Layer 3 of a small transformer language model trained on English Wikipedia (12 layers, counted from 0, width 128).
A neuron's activation on a vector x is GELU(gate . x) times (in . x), where the dot is the dot product.
The model reads these tokens: "ubl" "ic" "ation" " g" "r" "ant" "s" " are" " of" "fer" "ed" " to" " for" "e" "ign" " p" "ubl" "is" "her"

The vector x that enters this layer's MLP at each token. A number n stands for n times 0.0066.
0 "ubl": -205 80 -286 -70 166 -64 35 60 7 89 230 -101 141 21 -213 313 -65 -47 -84 -282 -66 27 -36 -158 -109 -54 119 -141 4 249 339 80 14 29 -165 232 113 119 150 -61 261 140 259 58 -31 268 112 -57 155 -190 -68 39 158 228 -35 120 -80 -66 -167 186 -178 91 128 164 -187 86 -114 -230 110 -141 47 -107 80 52 -19 -59 -6 45 -6 221 88 -33 10 82 -163 172 -28 89 58 -91 -46 -76 -6 285 3 -75 -114 79 -252 -111 -75 -348 -28 -122 -4 -45 -124 6 -240 121 204 190 112 25 -81 414 -119 178 69 -30 -100 -30 -18 -48 -171 -3 -64 -10
1 "ic": -4 175 -298 -162 183 41 54 168 77 -132 131 -85 72 -57 -188 229 -135 54 49 -143 89 9 60 -10 -125 -14 173 -145 -127 94 190 233 41 -76 -221 244 85 44 11 -66 86 -15 13 132 52 298 -174 23 282 14 -36 -63 -43 229 -73 -58 -45 -83 -276 32 -177 18 -7 -8 54 120 9 -263 -82 -256 -216 -90 161 69 -131 84 -163 -83 -98 58 224 -234 -45 -97 -255 443 -139 109 7 -120 57 65 -84 276 -114 -24 -170 -36 -196 -124 -118 -222 14 -185 -298 59 -53 -3 -217 115 166 202 40 67 -74 110 -72 162 42 -21 -41 98 -118 -98 -225 20 -157 -224
2 "ation": -37 59 -138 111 188 -27 85 192 -114 -124 343 -147 264 -109 -38 206 -106 -69 130 -171 42 27 -67 86 -157 -140 279 -26 2 74 103 35 73 180 -122 20 6 -23 53 51 118 65 37 22 131 240 -158 120 -82 -100 158 112 16 236 48 -159 -143 -50 -207 278 -128 29 77 -91 -3 56 -115 -339 -53 -39 -10 -73 113 40 -189 291 -162 -94 -62 191 119 -314 116 -98 -238 154 -195 237 105 -142 -5 -44 -85 322 -74 46 -168 -70 -73 -52 -217 -404 -13 10 -83 16 -119 51 -147 260 96 -31 106 -159 46 195 47 177 -43 -149 129 143 -77 65 -21 63 -136 10
3 " g": -222 77 -163 15 27 -70 247 257 -52 96 191 -167 -16 -70 30 260 -183 188 176 49 -172 20 131 -107 -215 -10 -44 -111 -3 186 32 -22 238 25 -161 225 -184 -255 137 -100 11 -196 -106 181 -26 242 23 -167 -142 -56 115 -119 -31 -28 -112 -30 -27 52 -265 181 -48 -156 -40 -122 -82 204 -103 -181 140 116 -153 -177 8 183 -153 -147 -234 7 73 145 -140 16 -6 -40 -236 302 -201 2 177 69 -41 1 150 -14 -129 79 -142 -154 -223 -155 -96 -340 22 26 -194 20 51 87 -9 -24 14 196 287 62 83 41 -194 287 42 149 -113 14 -50 67 98 40 -119 24
4 "r": -109 47 -86 5 -4 53 154 145 -57 -112 -180 -55 125 -69 72 82 -10 128 22 -43 7 -108 50 -83 -342 73 17 -202 -81 181 0 -218 -26 -32 41 150 -42 -267 94 -203 -261 -14 233 -3 -200 11 2 -50 149 -98 -40 -128 -105 -138 110 -75 11 57 -185 26 -43 -94 88 9 -40 265 -7 -319 70 -78 -24 -268 112 27 -339 -131 -91 -32 107 45 -255 -174 81 -147 -208 195 -303 -96 202 1 94 -309 -18 128 -12 160 -164 -44 -276 -280 40 -195 102 -71 -277 -30 280 226 -125 -44 151 118 -14 -231 66 163 -1 259 33 40 33 -218 -103 -84 44 -18 -165 22
5 "ant": 93 105 -268 0 59 -44 57 -58 50 -175 -18 -85 181 66 -147 130 -53 162 24 -28 -169 -94 149 -17 18 -130 -26 -210 -61 277 -88 -16 -63 92 62 89 30 -26 129 -134 128 31 -99 332 -96 299 -101 108 80 25 104 168 186 -20 -14 -218 -109 -167 -187 -197 -180 -114 118 27 -67 208 -313 -360 233 19 64 -9 42 -109 -92 -227 -47 -30 -24 -73 52 -47 -130 -77 -71 -8 -10 53 -1 -475 -98 76 -186 155 -293 204 -243 -10 -329 -89 -20 -151 192 -47 -294 42 -37 115 -214 66 -62 49 -90 -166 -55 128 -44 76 33 123 102 -21 -200 46 -99 105 -150 132
6 "s": -56 61 -109 65 123 -92 7 48 -64 54 140 24 240 19 113 214 -173 -23 232 -123 -13 95 -25 -12 -306 168 34 -62 -218 35 207 -8 131 298 166 271 -2 43 220 -133 74 -17 12 236 132 115 5 123 95 100 116 72 82 113 -124 -119 -64 -75 -335 -1 -45 -93 -52 -43 -122 220 -237 -165 59 45 -201 -164 33 138 -239 62 -104 -7 -7 3 35 -168 79 -189 -151 191 -288 153 74 -175 42 -23 -119 124 -148 75 -143 -196 7 -301 7 -159 75 109 -212 -47 204 -8 57 301 -91 107 -80 61 5 162 -32 402 -49 34 -126 0 -71 -181 -9 30 -225 84
7 " are": -95 -29 -264 20 70 -24 203 55 -148 75 127 -159 130 52 -44 154 -236 67 187 -57 -83 -95 -98 -132 -290 -20 -225 -57 -85 -5 -37 270 251 289 -183 187 31 -78 68 -5 111 -3 118 85 -39 41 -44 31 7 26 73 44 180 -41 54 -204 -73 -97 -293 138 -138 -70 -115 -252 -21 42 -209 -285 54 107 -281 -119 10 -84 -202 -16 -327 -19 112 145 -26 -202 -28 -100 -203 268 -165 53 248 -107 106 -15 80 -15 -132 94 -161 138 -198 -341 -70 -230 188 -90 -142 132 31 99 -76 71 136 -32 107 -17 -33 61 59 130 63 -27 -161 35 38 -180 -123 -101 -248 10
8 " of": -143 141 -268 2 -63 16 263 252 19 -41 -18 -62 187 -47 201 241 51 -69 150 -59 -61 -78 13 -56 -262 2 77 -122 -100 42 -204 12 132 142 -137 209 19 -104 116 -204 -115 82 47 187 -89 265 -38 224 -158 -9 66 -79 -41 -100 140 111 -14 -87 -126 -3 -142 -82 -88 -165 150 82 -232 -265 -36 52 -284 -167 99 -18 -67 -88 -306 77 103 56 263 77 -184 -150 -68 30 -36 87 160 -153 -116 26 177 133 -90 317 -196 118 -8 -229 -24 -245 49 137 -137 46 110 193 -118 -58 92 -33 127 -116 -49 11 85 258 11 9 -181 126 -71 -91 -119 -118 -296 229
9 "fer": 13 32 -122 -4 -29 -23 37 136 22 -202 -101 -60 64 67 143 268 -255 -108 19 56 -83 37 54 -107 -153 -25 34 -20 31 -161 -55 -36 135 207 -71 118 138 -160 227 -12 27 -33 61 232 48 248 -286 13 -156 -118 151 -69 132 -16 -10 -58 -258 -201 -199 234 -116 6 -148 45 20 68 -191 -106 101 123 -197 -42 88 179 -23 55 -270 41 36 127 -118 -100 -91 -31 -72 134 -239 -105 -5 44 172 180 8 302 4 283 -27 125 -78 -141 -265 -469 -58 -144 -172 -30 112 198 -250 103 -73 294 35 -103 -145 192 -24 145 104 -74 -184 91 -24 -18 10 -102 -238 59
10 "ed": 7 6 -241 31 211 -87 135 204 -67 -118 134 22 67 -101 25 143 -211 -42 130 -25 -99 155 189 59 -131 -83 132 -48 -60 -50 -147 166 -71 105 -50 263 90 14 220 38 -38 40 -189 89 179 153 94 192 140 -5 159 37 196 23 -68 -68 -147 -205 -259 27 -231 -129 -68 59 157 214 -59 -212 208 136 -163 -61 -58 23 -92 131 12 -295 120 55 -131 -74 -231 -40 -137 224 -144 -42 187 -177 180 121 83 297 33 224 -175 -10 -152 -204 -143 -278 10 4 -37 -61 98 192 -136 56 -78 269 124 102 -75 115 39 315 163 90 -24 110 -59 -35 -106 2 -293 158
11 " to": -234 -21 -153 -95 -51 3 124 168 -90 -63 57 117 139 59 29 164 -43 -88 83 -79 -103 -73 165 -69 -86 18 39 4 -12 100 -159 6 56 101 -123 172 -156 -141 155 -60 -17 17 38 305 122 186 102 133 78 29 127 -25 83 -22 -109 -120 -241 -200 -349 46 -140 -12 -82 -236 166 119 -167 -310 199 229 -209 -52 202 31 -84 -177 -296 -10 22 184 -25 57 -324 -21 -151 123 -169 114 208 -98 2 70 -77 130 -22 100 -264 230 -168 -335 27 -353 107 27 -236 40 23 -16 61 166 71 154 -16 -24 -81 98 13 317 -42 -10 -50 203 -69 27 -103 -109 -147 30
12 " for": -182 177 -222 34 11 34 152 113 103 86 155 11 158 -15 -31 158 -52 -31 150 -93 -109 -139 160 -102 -169 -43 27 -41 -122 84 -78 130 172 77 -157 90 -54 -178 54 -22 -39 125 -42 0 -78 145 -4 174 125 116 94 87 -6 -172 26 -41 -191 -202 -234 -25 -246 -124 73 -232 32 151 -200 -403 158 57 -346 -117 236 31 -237 -28 -253 104 -60 82 60 93 -187 -13 -62 93 -39 13 246 -65 15 110 53 38 -147 265 -124 25 -192 -255 50 -382 55 58 -105 -31 24 7 -123 5 85 306 179 -86 -52 40 54 201 -66 46 -70 95 -4 58 -139 -144 -321 223
13 "e": 44 130 37 55 188 -90 139 85 -139 108 82 -10 157 -7 99 146 -282 -59 -9 -156 4 -13 12 -84 -48 38 -88 -9 0 89 45 -9 130 21 33 33 -32 -72 262 82 -118 68 -103 269 279 444 -79 100 -166 99 143 -11 77 7 138 -99 60 -345 -192 213 -132 -198 61 -83 67 226 -149 -223 167 82 -63 -183 138 55 -224 41 -158 -218 169 123 217 1 -168 -58 -48 -105 -150 123 -106 86 -123 13 -7 -24 -195 81 -95 31 46 -359 -198 -383 -58 107 -38 5 140 171 -20 25 -17 174 107 -96 -135 40 212 284 141 150 -266 47 69 -140 -1 33 -240 93
14 "ign": -32 85 -9 -109 -94 -54 227 376 4 -89 199 -111 248 15 1 226 -249 -69 58 -258 -138 209 44 -31 -98 -124 143 -89 43 102 188 203 -10 40 -219 -147 107 178 99 107 -74 -189 80 237 72 396 -95 6 60 -40 115 39 85 70 -188 28 -56 -95 -265 10 -366 -126 24 -33 -29 205 -106 -116 70 30 131 -159 63 21 -25 66 -144 49 -22 142 0 -187 43 -142 -187 153 -109 -79 5 7 198 144 -105 197 -135 39 45 -97 -61 -234 -204 -318 -143 -171 -154 105 105 312 -67 -24 44 -36 -114 -198 19 65 96 248 171 146 -19 -33 -27 -68 -121 -21 -127 -68
15 " p": -319 -31 -238 6 -48 -38 246 177 -4 -16 287 -137 21 225 101 198 -87 76 159 -21 -169 -33 139 -148 -249 -1 15 -89 -60 310 174 79 171 43 -59 189 -111 -230 268 -140 -65 85 31 158 54 260 21 -94 -11 -101 29 -120 134 -40 -17 -31 -27 -141 -238 -19 -122 -94 46 -48 -21 183 -97 -296 53 174 -101 -290 -65 125 -81 -212 -298 16 108 205 -66 14 -99 -131 -270 201 -153 87 168 11 -29 17 -140 26 -186 91 -134 -198 -134 -132 24 -330 -112 -84 -133 -33 56 135 -111 -95 89 178 244 -40 -20 97 -85 263 30 94 -25 -69 0 209 61 25 -122 47
16 "ubl": -224 -32 -237 -129 -21 -95 174 58 102 84 47 -34 50 47 -28 248 11 -68 -43 -99 -24 184 -39 -101 -76 19 -67 -128 199 396 298 -57 -39 53 -91 232 51 35 155 -16 148 95 76 93 -40 254 150 9 79 -19 44 92 210 11 -17 167 -35 -176 -45 21 -152 220 207 13 -230 156 -176 -235 303 -99 -8 -177 202 221 -48 -309 -208 200 -43 96 20 167 150 211 -121 -170 84 -101 198 -171 -17 47 -20 132 -58 -50 -86 -91 -88 -241 -116 -267 29 -242 51 -39 74 15 -130 81 292 253 -136 61 -139 353 -85 175 169 44 -38 -181 -30 -4 -122 -51 -168 99
17 "is": -47 17 -82 -272 231 34 99 228 -72 136 163 -209 273 46 -188 174 -46 112 -50 -193 -139 410 -22 49 -75 57 126 -181 -158 295 302 192 121 4 -179 122 -61 14 -34 -150 43 -68 -66 40 46 102 -282 153 164 28 -3 8 292 140 31 129 -63 120 -308 -37 -184 -64 -9 92 44 211 -49 -239 81 -71 -91 -322 73 178 -126 109 -245 -146 -16 71 -105 11 125 17 -41 170 -9 -58 -191 -278 6 -25 170 26 33 -7 -70 23 -175 -195 -132 -192 41 -112 -316 93 323 -13 -136 27 103 126 -77 -25 3 73 183 170 88 81 -9 121 -42 -171 92 -39 -131 -83
18 "her": 35 -54 -114 -199 -130 76 81 -48 -86 -88 28 -134 94 -160 -65 317 -198 211 95 -139 38 33 -55 -47 -56 -55 303 -173 83 124 39 -61 161 75 -104 148 109 54 230 -119 5 -84 64 377 53 344 -46 91 107 -277 144 -55 105 96 -68 -13 -66 -261 -269 -57 34 -44 73 -19 -59 125 -14 -279 254 35 -81 -110 68 117 -50 270 45 30 -44 33 89 -224 -163 74 -209 128 -122 38 -56 -179 3 159 -73 157 -11 24 51 -171 -227 -97 -293 -420 26 289 7 -12 29 205 -135 216 -137 90 214 -88 -2 179 63 174 -4 -139 -127 -55 -3 -11 -20 -59 8 173

Each question shows the input weights of one neuron of the MLP. A number n stands for n times 0.0024.

n212 gate: -223 14 -124 82 218 -2 -56 98 57 220 21 114 81 21 -13 107 83 -136 -101 -20 43 32 -142 -18 146 -77 -206 -187 -73 -65 97 154 -185 -116 -72 -92 113 267 93 -24 -144 -64 -109 -38 309 -21 43 -109 -165 -67 79 272 -104 -85 71 -119 33 112 -84 178 37 -1 -288 19 138 8 85 1 -193 -68 -4 54 -257 38 -184 -73 86 48 54 -49 62 83 5 -142 -288 -125 70 -153 111 -9 190 -145 3 20 181 186 -42 101 215 -104 -120 -125 -61 78 95 83 -133 -54 19 -37 40 113 13 96 -136 111 -148 130 -132 147 -88 13 13 -17 87 2 120 -33
n212 in: 7 32 -17 -265 129 38 -249 55 -89 75 40 13 13 15 120 111 -1 86 -80 70 180 -60 55 39 -2 142 -156 88 48 3 -66 -194 -49 57 -138 -29 -90 238 48 -36 -34 -1 115 -64 48 -212 -15 178 -111 -13 -192 -12 8 111 -140 -47 -24 55 -144 151 -246 121 -113 48 4 121 -195 -81 -228 81 181 29 62 -50 19 -114 -100 -119 129 -26 108 -198 98 55 -51 134 106 59 -162 -132 -107 196 -101 90 139 97 6 172 -278 -178 337 7 10 38 -26 -38 -33 -186 -84 28 164 -16 151 -116 148 -122 -221 -38 -79 162 57 -55 164 7 213 8 285 -15
On which token does it fire most, and how strongly? 0 "ubl", at about 7.4

n255 gate: 43 138 -28 72 106 -46 -11 -49 -20 -120 -48 127 -70 154 -85 -51 -76 56 84 34 112 -34 90 -43 60 -151 124 -147 -44 -35 -79 -129 74 162 -138 -66 -72 -27 173 -53 -140 -3 81 -27 -68 -42 146 169 28 -45 -43 -120 25 41 -24 142 -113 -40 -160 146 29 174 -172 -128 -322 -126 -1 181 47 -43 124 -159 4 41 -64 18 -170 151 68 -125 158 38 174 112 30 76 212 20 -70 212 -44 72 39 25 150 -76 -108 -30 154 40 -69 79 83 91 180 98 129 34 146 -363 139 -84 98 17 -149 -5 -15 155 38 180 73 -24 19 189 312 74 -11 -109
n255 in: -43 168 -155 -150 -129 10 -60 81 -203 186 -57 -165 23 84 -69 83 246 27 -155 11 -110 252 -7 -102 34 -52 -178 69 22 23 74 132 -49 -131 96 -39 157 31 -84 74 33 75 -48 31 113 -87 -94 -324 -1 29 -194 -110 -195 88 -88 -50 55 188 -26 -46 -3 -162 177 -147 -7 204 65 33 -210 90 -22 181 10 -26 308 77 -142 -89 1 -212 -85 -22 -143 -139 38 -60 -98 99 243 26 -56 -34 24 90 -172 22 -67 -243 -34 -28 173 -12 -387 -23 -54 -98 22 -101 -94 108 -37 -228 -81 -40 0 2 -81 239 79 55 88 -103 -118 -51 31 63 185 91
On which token does it fire most, and how strongly? 3 " g", at about 1.4

n260 gate: 126 55 -12 -25 107 155 -244 3 -9 67 37 399 -151 -28 -62 76 -108 26 22 -176 -125 107 -37 -124 64 94 81 -13 -45 -206 119 159 7 -189 -17 -81 212 125 5 122 -45 36 -116 102 46 -183 193 -14 113 100 -110 -55 13 -28 39 -146 -121 88 66 -48 168 -24 48 -218 -43 178 -69 53 62 -65 -86 -134 -50 50 28 99 231 -121 -12 -137 179 -44 44 -81 34 66 178 37 64 142 17 138 7 -36 -181 144 35 -129 -58 101 326 -4 110 -90 -169 -173 21 150 246 -126 -32 32 -59 -76 -212 215 -256 67 -113 -215 5 243 32 -134 -15 -14 223 133
n260 in: -11 -66 48 -70 129 95 199 -117 13 159 90 124 180 -87 152 -171 23 191 1 -238 -13 127 90 -164 23 -10 95 0 39 0 56 119 135 -125 -3 -264 -308 54 193 -94 -109 -151 -221 -156 148 -129 63 -52 -103 107 -174 -190 -175 -120 -46 -283 -285 189 8 68 97 -25 146 -27 142 3 -39 -98 -39 -110 -3 -190 -170 -56 71 131 -46 117 -111 -200 259 37 -155 -145 108 -142 53 -61 -54 122 53 0 89 -46 97 -167 -126 -198 200 56 -157 -164 129 -78 -3 60 206 195 154 -60 -24 93 -14 210 -91 77 43 -44 -20 77 -78 97 -78 -191 -93 -7 226 57
Its two highest activations, in order, are on tokens 0 "ubl", 5 "ant"

n203 gate: 29 -62 -58 52 277 -119 50 -146 15 -14 131 -83 -104 -178 21 9 -30 194 -51 39 -101 185 -4 -55 340 82 82 131 175 -59 -181 44 342 -348 103 92 -63 47 -23 -175 -52 -162 -110 -142 -80 47 -260 -9 -86 22 46 144 40 -16 218 -107 33 188 -6 -220 7 -57 -195 -118 -26 -283 21 83 256 90 -251 -20 -173 42 -27 -22 3 -55 -102 -105 -34 -19 166 -108 -28 34 -76 96 202 195 47 -17 133 -151 -35 149 173 96 -265 63 66 -7 -152 -4 -19 -107 74 -36 -34 -115 141 -58 -75 -42 -74 -40 44 -55 -63 -103 141 106 79 -129 74 117 -35 -31
n203 in: -40 -27 -105 -68 -47 0 25 41 61 -72 186 56 56 90 260 36 -256 -42 201 -34 64 46 -107 -273 71 -8 19 -54 -126 -109 110 -55 55 1 -98 96 2 -138 -59 -35 69 -92 -120 -177 79 272 -24 -138 97 71 190 -16 -231 -4 -342 -61 -43 103 149 -14 -72 -212 156 103 -35 -153 298 -131 288 -98 -252 83 -139 80 -264 -131 110 7 165 12 -24 118 -60 -330 -98 -73 49 134 223 190 -55 -111 129 -141 -85 -111 278 62 27 48 113 188 -154 15 15 -129 49 126 -262 -168 -29 -80 -110 -46 -177 -16 -202 -67 -3 -171 80 79 16 -210 -81 -78 269 23
It fires most on token 3 " g"

n236 gate: 122 -98 -87 31 72 124 -163 31 -73 6 49 -36 66 -18 76 28 65 81 -291 -142 -74 -202 212 -126 -76 6 -91 32 -32 63 127 30 -10 -203 -204 20 150 -104 17 -201 -6 18 -13 -339 -216 13 14 -13 220 -7 141 2 32 140 174 -99 -31 -134 45 57 -42 99 94 -153 197 -27 -208 -77 3 -16 -97 -104 25 8 53 -22 75 146 135 -166 27 273 100 -194 85 -107 47 -184 -155 -43 -52 7 -168 -116 269 48 8 38 -90 45 -145 66 231 -27 131 -74 92 -71 6 218 212 -5 63 -23 -221 89 -32 -17 79 28 -142 -56 74 -48 -47 -113 148 129
n236 in: 39 -25 -50 163 -40 -99 104 104 -127 111 47 -83 97 3 183 -41 -17 87 152 265 397 -26 1 -97 101 225 90 5 96 -31 -272 83 160 -58 -77 -173 124 -58 133 5 146 120 39 114 -220 115 33 -24 -94 -115 -48 35 40 37 37 5 -155 99 94 -17 187 35 -14 -48 -78 -104 81 103 46 77 391 83 -161 164 -180 -82 41 -200 123 52 -128 -81 -26 119 -85 19 -304 32 16 -120 126 -22 254 25 -47 -125 110 131 -57 -133 144 44 -89 -196 7 23 125 51 177 19 -67 352 -259 129 85 -132 143 11 98 -25 35 -23 -8 -308 -103 92 -56 -198
It fires most on token 4 "r"

n24 gate: -91 43 76 -60 55 61 -116 30 129 -20 153 5 -32 15 17 -30 28 -59 -96 76 191 80 60 -136 15 -48 -74 -208 57 -54 -282 49 153 -79 127 -67 30 -286 68 -110 -142 -136 -105 154 -11 -116 -57 -122 88 -123 -77 45 176 -71 -67 -71 65 -138 194 144 12 -25 -52 -234 -3 -5 35 -221 -173 104 -135 -138 105 -120 -15 63 197 160 -67 38 249 296 107 220 -58 34 -136 216 -166 18 62 -33 -95 -90 28 -70 -27 -177 128 -119 10 264 206 93 -18 -116 4 163 -125 104 -233 35 25 -126 -45 212 166 -120 -9 -86 70 185 -141 23 -68 -33 -94 220
n24 in: -142 108 -155 -18 -25 56 -138 -49 -46 46 -247 -196 -37 106 136 -59 -41 43 -190 -55 -162 -14 -155 -9 -30 -273 -148 -128 -70 31 -104 -68 -51 137 9 -107 156 111 94 -92 -128 -96 137 -24 132 30 -21 -11 35 -7 -122 -122 -144 113 282 -126 -133 99 84 48 -89 146 -134 -16 90 -102 -221 65 34 110 251 -2 72 56 -92 -54 -231 -118 116 229 47 179 -59 90 -43 24 -204 -107 -233 -122 -48 -49 -9 124 355 160 5 154 144 78 -134 -92 77 -14 -23 -14 -15 3 111 71 -26 -15 157 111 -39 -66 91 190 -319 -87 105 -48 26 -168 -68 14 68 -77
It fires most on token 8 " of"

n111 gate: 38 94 183 -87 195 109 -83 -95 -39 -63 29 -180 -272 7 144 -10 -98 -138 -169 -55 131 -110 -155 -229 -33 -22 -85 53 81 -144 -179 32 160 32 -44 52 -43 19 -60 76 322 -40 -198 -79 73 128 -285 2 -105 -50 62 241 199 -90 -86 88 -26 61 -46 -88 -32 34 -41 -195 11 63 280 337 99 -86 -221 81 138 32 99 -10 -14 44 159 90 61 -43 51 -175 80 -14 -69 52 -205 57 -79 -124 278 3 113 29 17 15 125 -122 5 -100 53 -69 20 136 19 61 -27 44 -46 -29 282 109 0 28 118 -62 3 43 -16 186 72 -91 -5 -107 -7 -42
n111 in: 65 -173 -247 29 159 114 -41 122 -174 46 -179 30 -19 45 -9 54 3 -91 85 -107 35 -89 42 46 -56 -6 72 321 -20 -181 -26 -50 179 83 -67 149 366 -110 117 133 191 107 -94 20 -37 -137 3 -99 -110 -162 -149 -133 142 -128 147 -127 96 -22 -33 -129 -11 233 146 -135 197 -42 -103 129 173 231 -21 -204 196 -233 181 -64 194 105 -111 180 155 62 -103 -43 -178 183 -55 -149 -208 1 93 -192 150 343 54 -151 -66 151 91 -207 151 -23 -218 -22 47 177 112 -86 -78 -61 -208 38 37 132 243 -197 18 -50 -82 -36 -17 -205 51 -52 -15 55 -9 95
It fires most on token 9 "fer"

n272 gate: 213 32 3 -22 -37 -141 29 -73 -246 36 47 -57 138 -17 152 3 -67 -87 -262 -11 86 -2 -90 4 20 -10 94 -22 -133 5 11 97 81 -44 -5 234 69 -121 -134 147 6 168 -59 -79 -195 -137 47 -228 -220 -7 7 101 28 56 -55 173 109 -4 68 98 96 -210 167 -80 112 204 -80 -184 196 69 -137 -136 85 -85 107 27 15 200 -15 25 90 157 -18 37 156 -22 -43 167 125 72 -129 -41 215 -72 -38 -11 76 -215 133 -26 347 -185 123 -14 30 24 118 229 69 14 -36 -133 70 -57 -123 -111 156 -116 184 -239 16 36 -185 -76 -38 171 -43 63
n272 in: 4 70 -7 5 82 110 -103 -63 107 270 -16 -226 -25 -291 -162 4 174 70 -127 -71 19 29 -160 -123 -123 -106 129 218 15 -92 -272 -13 -54 -64 -42 -155 160 116 56 -151 160 21 -111 -55 66 -136 125 74 207 56 -15 12 196 5 -125 9 -194 93 -181 67 -110 -107 76 -78 117 66 72 118 -125 61 -126 -42 -40 -107 -106 79 -6 -76 -67 -18 -45 180 -56 -37 -36 11 61 -324 -182 31 -107 -1 79 57 -12 72 -93 -120 -273 1 135 7 45 49 18 157 66 -12 80 -144 116 -34 306 176 38 45 -120 101 -147 -48 -108 27 -22 -103 125 113 4 350
Its two highest activations, in order, are on tokens 12 " for", 8 " of"

n67 gate: 112 16 -111 66 80 -225 -18 8 181 -74 163 -112 -168 -45 -191 40 132 -213 -104 195 -143 150 -76 20 -68 87 91 -59 -117 135 205 191 -182 5 239 150 -12 63 -98 71 15 93 -173 104 43 -24 29 59 -41 -208 87 118 -4 -67 -74 30 119 -68 -138 -63 -30 21 145 16 -42 -72 -60 140 23 42 -36 -184 -46 20 203 -78 -37 -12 -138 225 87 122 7 182 7 63 -3 -67 -244 79 30 -26 -22 -93 1 -61 -117 2 -8 55 90 -71 80 -129 99 199 11 29 -21 236 95 -49 5 -61 127 103 45 -139 24 -63 -83 -38 -3 -36 273 63 -327 -68
n67 in: -181 -51 -51 137 -43 99 166 -9 -23 82 160 -108 22 -52 -124 -119 94 19 -58 -48 -19 -111 -138 23 -41 55 -85 133 -76 97 135 0 69 98 6 23 -123 -45 81 -26 -41 29 -20 125 24 87 -208 16 -223 -130 -68 -55 -41 -173 -41 27 106 149 -35 -90 -160 75 9 -190 52 -20 150 153 32 213 -3 -103 116 -5 64 -55 143 6 13 216 163 -129 78 171 5 -257 -134 -120 59 55 -164 173 1 -114 -277 -111 -27 38 -71 33 257 -37 85 58 -108 -215 -122 23 330 134 188 50 -10 -44 126 74 -17 47 136 174 10 128 94 202 -28 -173 86 -210
On which token does it fire most, and how strongly? 16 "ubl", at about 11

n141 gate: -13 116 63 136 -61 -19 -45 -70 26 239 -24 -67 66 -110 73 -27 102 51 15 -46 -176 -38 -124 -79 -168 -149 120 52 79 115 30 10 -18 20 -185 -73 -59 -174 171 198 146 -153 173 -58 8 -77 -123 -180 -22 31 -3 -6 -178 10 93 -164 61 -172 256 -13 -104 -25 66 -31 29 146 -23 88 -77 154 -59 61 139 123 160 -86 -1 20 -37 190 -64 -218 16 72 213 -3 -184 -54 24 -48 65 -249 -278 40 -43 88 -26 -48 272 117 76 14 -28 -42 -57 59 -58 -120 -45 -28 51 68 -66 70 84 67 301 -3 92 126 186 77 -186 -171 68 48 -95 286
n141 in: 33 13 -151 102 -29 126 120 65 -76 0 33 11 -212 -94 -87 -23 -52 215 42 81 -68 -1 -22 -204 -256 124 -120 -106 77 86 -160 -172 -22 -175 -168 -50 -70 -146 -138 56 14 -90 84 -262 -111 -15 -38 133 173 -71 225 81 -122 29 18 -99 210 -166 120 -101 -26 186 84 -128 -65 -56 -107 -4 -157 -140 269 39 68 -152 27 62 -28 158 -66 -148 -45 -87 40 80 84 -51 -40 -57 91 -155 -257 34 -25 -48 -116 -60 29 -59 -234 220 -117 75 -52 -7 155 -241 -29 4 -59 2 93 -43 5 18 129 147 -45 -80 40 126 -109 164 -208 140 86 54 -162 -65
It fires most on token 4 "r"

n206 gate: -9 65 -61 -203 -43 -16 -90 213 -188 -44 96 -36 142 36 -129 160 -234 20 120 189 1 -162 -89 39 157 39 9 140 96 154 20 -57 -239 -36 -44 -53 -27 322 -103 141 -107 30 -11 -34 85 28 155 111 42 176 79 -69 -7 25 17 -1 151 -71 92 -89 -59 56 -3 -50 80 90 151 19 -172 -213 -26 -67 -51 127 21 -143 29 -155 -86 -144 116 92 -12 -29 -197 -82 -76 -63 -149 -24 -71 -74 -47 143 -204 25 100 -144 -51 -3 72 69 79 -5 4 50 -70 -41 -84 133 -65 15 43 208 -260 -6 20 -80 -116 -155 -138 52 34 -177 107 254 -108 -4
n206 in: 49 48 131 22 -150 10 -74 -56 -111 38 34 25 -188 -71 119 -3 -83 -6 8 -149 -126 -87 -99 91 -215 54 106 -83 194 65 60 260 -66 -167 -203 -151 239 7 -46 -25 62 -203 2 48 16 6 125 -67 -33 57 101 -133 -145 -125 -65 20 -6 81 16 3 -181 -88 106 92 -86 -77 -46 -151 34 -201 -113 -74 -40 80 115 -132 -90 84 148 87 184 141 41 -70 121 -29 -23 -147 -142 86 127 19 -139 60 -160 -1 103 -161 33 277 -77 -273 -51 -150 -15 121 -138 9 116 -4 47 -98 -221 -55 -49 -115 -16 18 137 148 -181 -149 36 -63 -252 172 5 -239
Its two highest activations, in order, are on tokens 1 "ic", 14 "ign"

n214 gate: -32 -155 -21 -39 204 -130 83 -88 33 2 -23 184 63 55 -79 -92 10 -54 -163 95 -53 -10 132 62 35 -194 -73 -62 31 -92 26 196 -129 -169 20 -316 169 21 -87 85 177 -4 48 -10 -54 164 -80 193 -221 26 78 -45 -48 -151 105 102 73 116 -20 -156 -163 29 -20 22 103 208 -116 138 91 -48 95 57 103 -71 186 -88 -158 72 114 -91 241 181 -216 -213 -86 188 173 -127 -52 71 -160 -14 87 -17 55 109 -99 -57 41 92 21 -28 -76 -74 -96 -69 -161 223 30 -39 -225 -45 72 -243 -66 3 48 -64 -77 -49 -115 -129 -221 26 33 -102 -94 -107
n214 in: 28 51 220 -200 141 256 72 -107 66 -93 7 16 111 -26 54 34 80 32 134 -25 -110 -44 14 -88 -30 -216 14 -128 47 -142 257 35 -185 -90 63 -203 -185 -76 111 -4 43 107 121 -21 110 8 11 -27 -1 262 251 82 -7 28 82 35 -126 -18 -70 0 -256 -82 -65 -95 62 -3 25 -42 -254 135 -48 54 -157 -183 99 -116 270 107 5 67 -60 132 -96 69 352 -118 -2 -103 186 -128 -131 59 -94 30 -288 -109 -80 -9 -47 164 -49 -36 0 -34 -167 -128 29 223 152 -137 -94 -5 10 38 -116 181 -218 -159 12 282 129 -260 -96 77 -37 352 -111 80
It fires most on token 5 "ant"